Layer 8 of a small transformer language model trained on English Wikipedia (13 layers, counted from 0, width 128). Numbers have three digits each and are written without spaces.
A neuron adds its activation times its output weights to the MLP's output. To switch it off is to set its activation to zero at one token and run the rest of the model.

Output weights of the MLP neurons that the questions are about. A number n stands for (n - 500) times 0.001.
n2: 525144390415338362536549568526711464459602388430427564531595317387513530604370514523499404647639452459587570452586768654446504505478533436400547371558517437422593766734635504711619506575461458538445780427601447397355357503676645393566490635656534567540566392681704516964600418670484525710465566468479217447683434430729474448553417465582571358505219497631456642598591536392389357453624
n16: 512202521553616377510417412482603475463579469589492348653551600490635626367413419565602512298678384513418388319713444370396446669662442902361259367658353657506428318651603268602671327468635754627453389568697727544316348470575720529383364667603238430341511552582572326511405685709491798685462474391524567499131412800508458715561629373381524431506161716472389469420348426532473604503609
n21: 658277540381429605150507743726507690716209341517492520490447442444567781411604423621401525646618607440610593847356293502505389562267530368315589430282428643692543428433762619576469468533598617347668595587473489449461456511559415642515446565451729556339650371489464548601348567441476581273497503698464835602339512551541562266337492467538469475340234515650588510655521594582481672455373
n40: 482263533335681583511584135418663536780717641471399457513614422564512283488447601779490368550483632685782240351592678353583334465277454575638361416598442189572589906526410690388328642475720395747487431606692696445451483788593450468345320771357463478275652632638299639338576687490365372521655314486788579462459310545656503441106550331387574399531532495675586342330427436476331292215661
n41: 506487518634483342713510468685451422821475357464599443403532410322556555470591500587367499820351518374451414623726579683448471591260374329687474407565446502510415523341661480332591652524485522476463636311487561449546416442398632558679524412650214376524538548391276310700613678591355520430356497676442459577603503249748567448678612334412580727598724632647359455603503332740568524561521
n52: 481439720312484498541589539522820651609394661363607513752406333537571660499734775787240642437541542511441584634482405429409493500740611646503540505720419451492640559721440357421334460486586431565442659541511460521499438669547642406387333760712523554562400516438470573367230715853234571566403384358307420477839628318328673511435382433400421383703482202480460313522464543480532417517441
n70: 602292509779461341715587371328542497361323468425357692474417706458574386640590575572582562676506337593641474493453379338553555303331387614425512620481568637547421481274341262339687502297509655342558535692419444589219403450538546539376530524704496331570590515503487349620360524413456706576492498430517572375377496681558535491644368536541252317503468457352489475489608549650539621867224
n82: 558436383473622402367523507497693356403353515541737504524484480663377577446222498453378290561448446397594679363490325437534392220501618724580570451495264453564554753495528585543403516563419638549402489411586469414421659555480571394445485457302552531726460404690496399623423340459403836567482656575578548432552508724527388681493513414646548526462318536699719361230425678367426349825748
n90: 392715626606574506403312446409463570642258387667594519748433457479545589518648614499419477388694604685291513398336418475623570403321535496348439505335696676545465414161718415513586676544628392544652369301411243514625566302639628478337374396303357476358385295428753712315450751739511688534615321555226508723584410432287553729613449668482428561577803602592564578319238547459516649486570
n100: 622244348360537391354650529562392411586631424390492370412609268450540578440500716249493488478537498575388447473357729683538554455459735575407163419423311414499579402602521581679652589571711588426493479577397461669516426376374304625527641627542444438428547476505349675746647543437441503649502390406608546530548544589593477449471449621459436581545535518558459571557425480622578670395438
n126: 500372822504527431415665422611497495665486488552599247401381555473583534388277461623476213606419626463669465402288610302598413417676421436657517331640397452536670461631591446681333454605483506713586454402488335538675513572693404558519693419553500455434510600474334627156480255469498329273592397358541369530603637252523581566549579536496609432470490437480474261445563701235403327421568
n138: 441439517606584656327376495569423464476640518457546532450578437373464366635221532341486574468687498628468614514695420349522556415677394653776477443277356454638304519507408539403385658355221287547539452499790567528316337526361435481526469597562614580400604527416461684628556368551560422431519640533591689360425358526475360521520250636417442618303390659503491427461516549257585663456633
n151: 317271634462605473740398433362596470459755649653585366738626293333332470553649570460364612522517633526352446495300526655475428586502319625635405646472252710646541707801556550442396263715503590373418415478640544582362545729501328618603751458479306405582460539622423411757633221551470309801425528449557794713528571608377568562461658519437714520528427725633733433565431563594574619437427
n154: 582386498487338433656349362435421294439404708551687736469521707511217346494537298232529572247600441112657435343665534470464674393447288472558518604008558431750679510321386514440459469199492424765452639419289486604367232624428571443360805301458598423514419437472448306552599692716407605469465427389463413545290300777463458648638362750648593480308339578641223607309517325709776496870638
n189: 599328408478360616458586656227415462343487466451535662584532584688458518491348535333593407418479694535612543431813518427467381576547439590382637604282553220459431626574496561545556365378314625501491360617439589537641528728712798646393631509228242623505419433461447410757495419447974482636518397740574455393567495534865374626516573533471292647428556707625598582605442436303383595622496
n190: 533524506619448806440594618672519646566118366404554312520485470599475584421528483614390573675400546434648469805652658499563724219504606411458602621603528562563418426473449320699304116462340534280547696325409586430483517268356436407549416361571591413402490242523519454488722381614563402172540604344540526626525609339361561517404491530491560472344660564323648247519431455482329523500542

Each question names a token from some text and the token that comes next. It shows the activations a of the neurons there, in the order above. A number n stands for (n - 500) times 0.0068.

Then comes g, the gradient of the next token's log-probability with respect to the MLP's output, scaled to length 1. A neuron's effect is roughly proportional to its activation times (output weights . g). A number n stands for (n - 500) times 0.00086.

"*", then " listed"
a: 499501418389484555553506500493495474454499545435
g: 557527488561585315544486588473581438513591584680451577594582528505578371491591343437542414560336554574674481665419463632630360374352595399404397416501492728394606408480467518649635329561487241464468456478350385459412431580672339532377358556471615561673426457541532596495497534520784711450733390600316604533684513462394428564484555509460569450371618389462674372642453463546550539513408
Which neuron, switched off, raises the next token's probability most? n21

" 1991", then "."
a: 567546510471506493494371491530506501500519494503
g: 391477645632473548463340354388461547608471471416455486412611369647437384392368742768433543570573454463436553548408439611630591371585477473511565642517678403638421263627374486419477547421699257468634377679549493470529423492525427611519622436620394619445542539507486539432466509607715407306257439656549586379437312562454628557444501464672538500349605521615419446484470386518383431491443
Switching off which neuron hurts the next token most? n82

" the", then " ro"
a: 712504584518549494491499500880515481495523463494
g: 544518562605491641334592613391466507576662688403468537514529591496432586598586522475464567666554518362521655452516668583605585699558512546576514376390499405490546599623544654577566553445609304499331431646599472574673479482486513387680454554415718307608425576347524631577598269420522684426455378439632577515519557594530386278490433613534496241491703628671534475385488343478405600621535
Which two neurons, each switched off alone, lower its probability most, in order? n100, n2

"p", then "ens"
a: 498469586575452471490413500554687519577506545509
g: 479509609411521510485394391586379386482649518467352501620398496448493362286537509615401580420761346579474359681426572309373477579631669423739448475567369256415542380552490399603503517750454537564599394506461490476791460452819536565474559542591502606305536491465535510487488585613487541495577552569452471648466581592563385494575586289404510511674643600587420603490428520637489516584510
Switching off which neuron hurts the next token most? n126

"er", then "by"
a: 497508474409483487501504611577527518495496510499
g: 486481448348517524333479320471627335553512622406523460357421376472369496518688411495591488428517461493458216470532572432512467604361581355514453208621548408439569489297537440681647414384531390477643503445518539459684551464523328604525517441646240532441453403487604504434437396514453455487643564449623616459755526540349515259586458544634581438508350664511513353719536512494659479374432
Which two neurons, each switched off alone, lower its probability most, in order? n100, n126

"ot", then " of"
a: 501709600500484521497469489481493495530511495495
g: 485557503556664426521491433611512439307523381624467479647401501468648279659457398287494267523381375525496550628477587501501696262562397371613548640537450570539564620688437423346597388570546561423440297554485495523525582598295502506608415580533587472344302470452602615427572341486584497239554377437462580623747436494598412411575518470632513570370557561404530527649381385490616416443390
Which neuron, switched off, raises the next token's probability most? n16

" It", then " shows"
a: 493491496502516511492439468469546499495531387517
g: 557465269446382433287514281520565592465473456362537488643455605424366442393508390410483698598529599306536477578560550582424598566633616527584474306481429452441429578462447471424582473601528355397619520504235496368568551664492316521486539535609378524583555543419452455590468550423575461422371327505506540314470603568332437298774612469512372603551515393670374541544341674442480296594306
Which neuron, switched off, raises the next token's probability most? n189

" W", then "ish"
a: 508463491509501425500571482476474500492493516507
g: 595513463276473569489401474599286548710584400530234535291571619385549544501537554514385488523452556525541630499382486407347658626484661372414631561578493613628559640437430523606440493341500516646249490399453413749406326447515525604439560646497394548746424343513386541570398559426428504491468416542689468397502638570531407623526373504443579480498328481442505510595514288520428517293334
Which neuron, switched off, raises the next token's probability most? n82

"on", then "c"
a: 493440517492467500567523489539479493504504518526
g: 342542668340417562456346655688523398630589408427647456531537482464538443599385408491409428468447461420439230515647419558433475690391409783513440481479783459416334492524467415496423500468392614244536492505562431658613424460526583463554352440510520487296386460613372432466355472519567415426421456424493369605532613338376507527308516413529757701585525593507487336600492531602506576390556
Switching off which neuron hurts the next token most? n190

"K", then "a"
a: 517477456477548448498500434477519515450491563436
g: 385609417525444435388314516512487458672594378435369601430556498401691359641546577480381261620544421550460459524521350613478637539413414369393351508483400550329444652602331519394380447431465596493586457539595598550592388506408753504410497349593550463484486474601423329550635523470329545392293508569374439411574336594509526438352599610530613650676679520389417733617601532293448580520572
Switching off which neuron hurts the next token most? n41

"ath", then " C"
a: 500445544454502513494522502574513623527495503516
g: 547428494424485551506367457491571518454410628566611497337520434404659581612534652694587342281456605390433390513621606278557526492469497563391557644574406386532369415457524455208460672538586586475551591654391451515598688543625582256514572339543574565607359402649458433519456581502388560657530549261427396590533693372486546488409401552543456463572529384429370381378482479397454508496191
Which neuron, switched off, raises the next token's probability most? n138

" '", then "H"
a: 458468597505496466511508479496520519592510546494
g: 420503423428675460496695609610369702575364634530415601557397588514550434683736558468480718427589520343459422533496556479629275530537539600469580526579386468560604536487587471233539554587475681397372777587423447553554458579730366462375536261429509603548468550459262420476550529436506361438656573367544313369403508441478501313531444617510444531377442406437495560582415354437566525535464
Which two neurons, each switched off alone, lower its probability most, in order? n21, n16

" of", then " s"
a: 704488521513683496524490501560482461488497478466
g: 507366544596562470547490459641514448478712414496587583524549466458542402614528588601442564597462463443558631332618639588519519592421711440672499551405390599517523595500460448634411499698552440388410353547477430507520385376492640552425540396620514557595262528361654274507294377634627633441496469317442481595394326642581397516744241464585535476524596673531668550299492306468556425519629
Which two neurons, each switched off alone, lower its probability most, in order? n2, n41

"\n", then "==="
a: 502483514505561508512508489633488445488499498406
g: 606523531360580613413462391396605345474612641364622465627607431519493378443254688409508797544515425439426477308425382417496495550448538369354705533736468660419271571589493361506600418528584369368641483567506362444454397700398488430514485429618533546511524561412516594529499457485532360563477472612575419323416496570453464390608603395749675586555492517561294525481438420469494531306629
Switching off which neuron hurts the next token most? n190

"t", then ","
a: 496444505520500532330466494559477499403474533493
g: 565495423461504644471633372541433571396671536594494460630522438435523499540440685436734739596666570517695496330463451433375581310496657418438408518394464487579340575453526559712486568469522431435473474344523737411483529510548255382612697317563428523456580528518491586467469403421483525238288559458555324533436361636290427639446472597470401558364273502602514572516486521612458506407563
Which neuron, switched off, raises the next token's probability most? n52

" Peak", then "\n"
a: 507517541490496539533513607480493527468490512511
g: 415460508533494339436530465459576485448479518553583444482587542490556506390310248227392770489580490621526647454596309550420492396404597475485589427641365483513476459248425616689482392568372336472506619424511718433481535436432630616562482589519432502479429558403453522415518586493484627541639579541627337564345371518630437339601488321282392501614495555344556460334772527593343488503604
Which neuron, switched off, raises the next token's probability most? n90

" expl", then "an"
a: 514466499501500506457519427509497519372466504552
g: 296422422462446335531432284550386616454480503630571598529528497526606645561387401358491468564350337284476335524513535326511634537414536430688278396525366469453688364616601378325610651555565558506324471589560535492530533365412568616534533388301432348459482388596490578524689612507477542431580414541346416527404431584315519480405415553514416639639492512541595695476551625462297717572533
Which neuron, switched off, raises the next token's probability most? n90

"erv", then "ous"
a: 510478556460440486458507500496504501473544508514
g: 614672680518400541499596635613593525352354673371527469457394513353412572432507549551419474569601664430402646543479477607395592380635654473595476177493602535631597691648493607441533417413601315467495528658359586455658569506454564496557648500406343569534478575513455511329476620537672646454551346453403467523648360556532687497442639511412396559343316359586529369380500396360361478419464
Which neuron, switched off, raises the next token's probability most? n52

" December", then " 1991"
a: 501479471507510526531468486506475489480541489502
g: 473447433602373349394350747621466424541524383569394374435423419435532527486760492489602457301505583411482212465605459582552368580455498517591416564535498494421530429443588626485286462451571569704423515411404622547389279611391393499199315427395454488548607457606496402492404574595599357547535422397610572544370475576468356583441432609622690489357341597564484480660353470517647445384519
Switching off which neuron hurts the next token most? n154

" taken", then " from"
a: 479710530426546473508631500501496485490500508510
g: 563599593542594592279475573487488448343519179574320323367493337549518522542484628499415394451401447579461689519460581584458465365504460493406457461632347399632573493567436405562443620450524721477441638390412463428444336454788581494505329555456440524421467565655544482477791608447609563503562540571536433671569297620618293543501548525384458415553398498184537517475512515629549481579461
Which two neurons, each switched off alone, lower its probability most, in order? n16, n82

"l", then "ack"
a: 565545501513476517727496460507515504497366496497
g: 419489467415628459492609572441534332452504515308582616561104390354467542572475492516507506594525576541705570444397466451672507607583558475398229762550628584372540328520604363560394368403556382556543475557502441507512426386679410439535584521560508603487727516287522555481379526444431544523511382514472411473432441426500467453456378505370333448553587386551637355320285589413727489627458
Which two neurons, each switched off alone, lower its probability most, in order? n70, n154

" (", then "un"
a: 514479613522891509519496511522497460504501549520
g: 526632531509527389474422517552581393575606409558556625633637540576421457421624306548354497596591567576483444326409396443480752665376668350515558486465558508400464324440534483572368527377563447497526244525482525491603649430595611362601538594627612412486526638620534529363725343418471503392347628424472592531527493503517696409698587464557678515688489657502580512299338390304418600568655
Switching off which neuron hurts the next token most? n41

"\n", then "-"
a: 497472506511530512526504477568493453503504498419
g: 573534413460476431465552506300731588249496448526591464499586560525478575486412503500484543670502319541454534536495554576362597415504627461543352471359454493545565502409448471728351543507726205352464481376520545526363683352455625541499496488453476628433354526374497534552424615467420495406122422409568706576550407494536503405362721465536376477384438390352479412535414648589599349653417
Switching off which neuron hurts the next token most? n100

" s", then "om"
a: 234463652499471545500471481511497500491518500533
g: 539443426728491565546488522470508454599404441417543493406531630504515567442678396483549508345434479423259560596609474573298408555481464507544592425411584659567421642767669448514618424414365417528625439492515423479491444554644502641405326711491618516721244674549504594539596618582527577623515556584230506603616723515663574507328486389472512490578612534399330351491534400454580561428659
Switching off which neuron hurts the next token most? n52

" am", then "al"
a: 495498523510513488460493499510439345492056511515
g: 613427746522539333446339676440457513533477499499538448348618631498509728466502469454540424575603491404490347310512541518602385490384385512545540763361338674428559479473342468343482510497525494582529381565659713489304394565433537470298436435407601451765450364641459365590287449323455538500490598661500525494466377545482642433401450468428411595412621472558427572415366739535565425576422
Which neuron, switched off, raises the next token's probability most? n154

" com", then "mercial"
a: 498498500501507437498229495493450495510542535500
g: 631507629651487497617447563686572317330526337529525352568701378498468474460528470431647473400298457374450289497546340604585381533617532491435629316527449339483538496321616402435318584422482295411563519639468395608616541441572486501547505319654550576491505505614670500405269454700640486445556534467399358656384484490350547290449534476385553421376520583527396368555555658344580555501429
Switching off which neuron hurts the next token most? n82

" M", then "other"
a: 465492481525497467466497481497480501493458501490
g: 677468571441486463673497296575567441632506658367520526598400704259488548473308327395492358535496550495449496523714453362479639718572527457403252541576503494528556316479490538474456508386534318608474565576438514566642373484352507440576282639534285348519466403487345569447420442513313590449607522355353478426528557569524462475590429540544475315701337694444370448558530540655499583457451
Which neuron, switched off, raises the next token's probability most? n154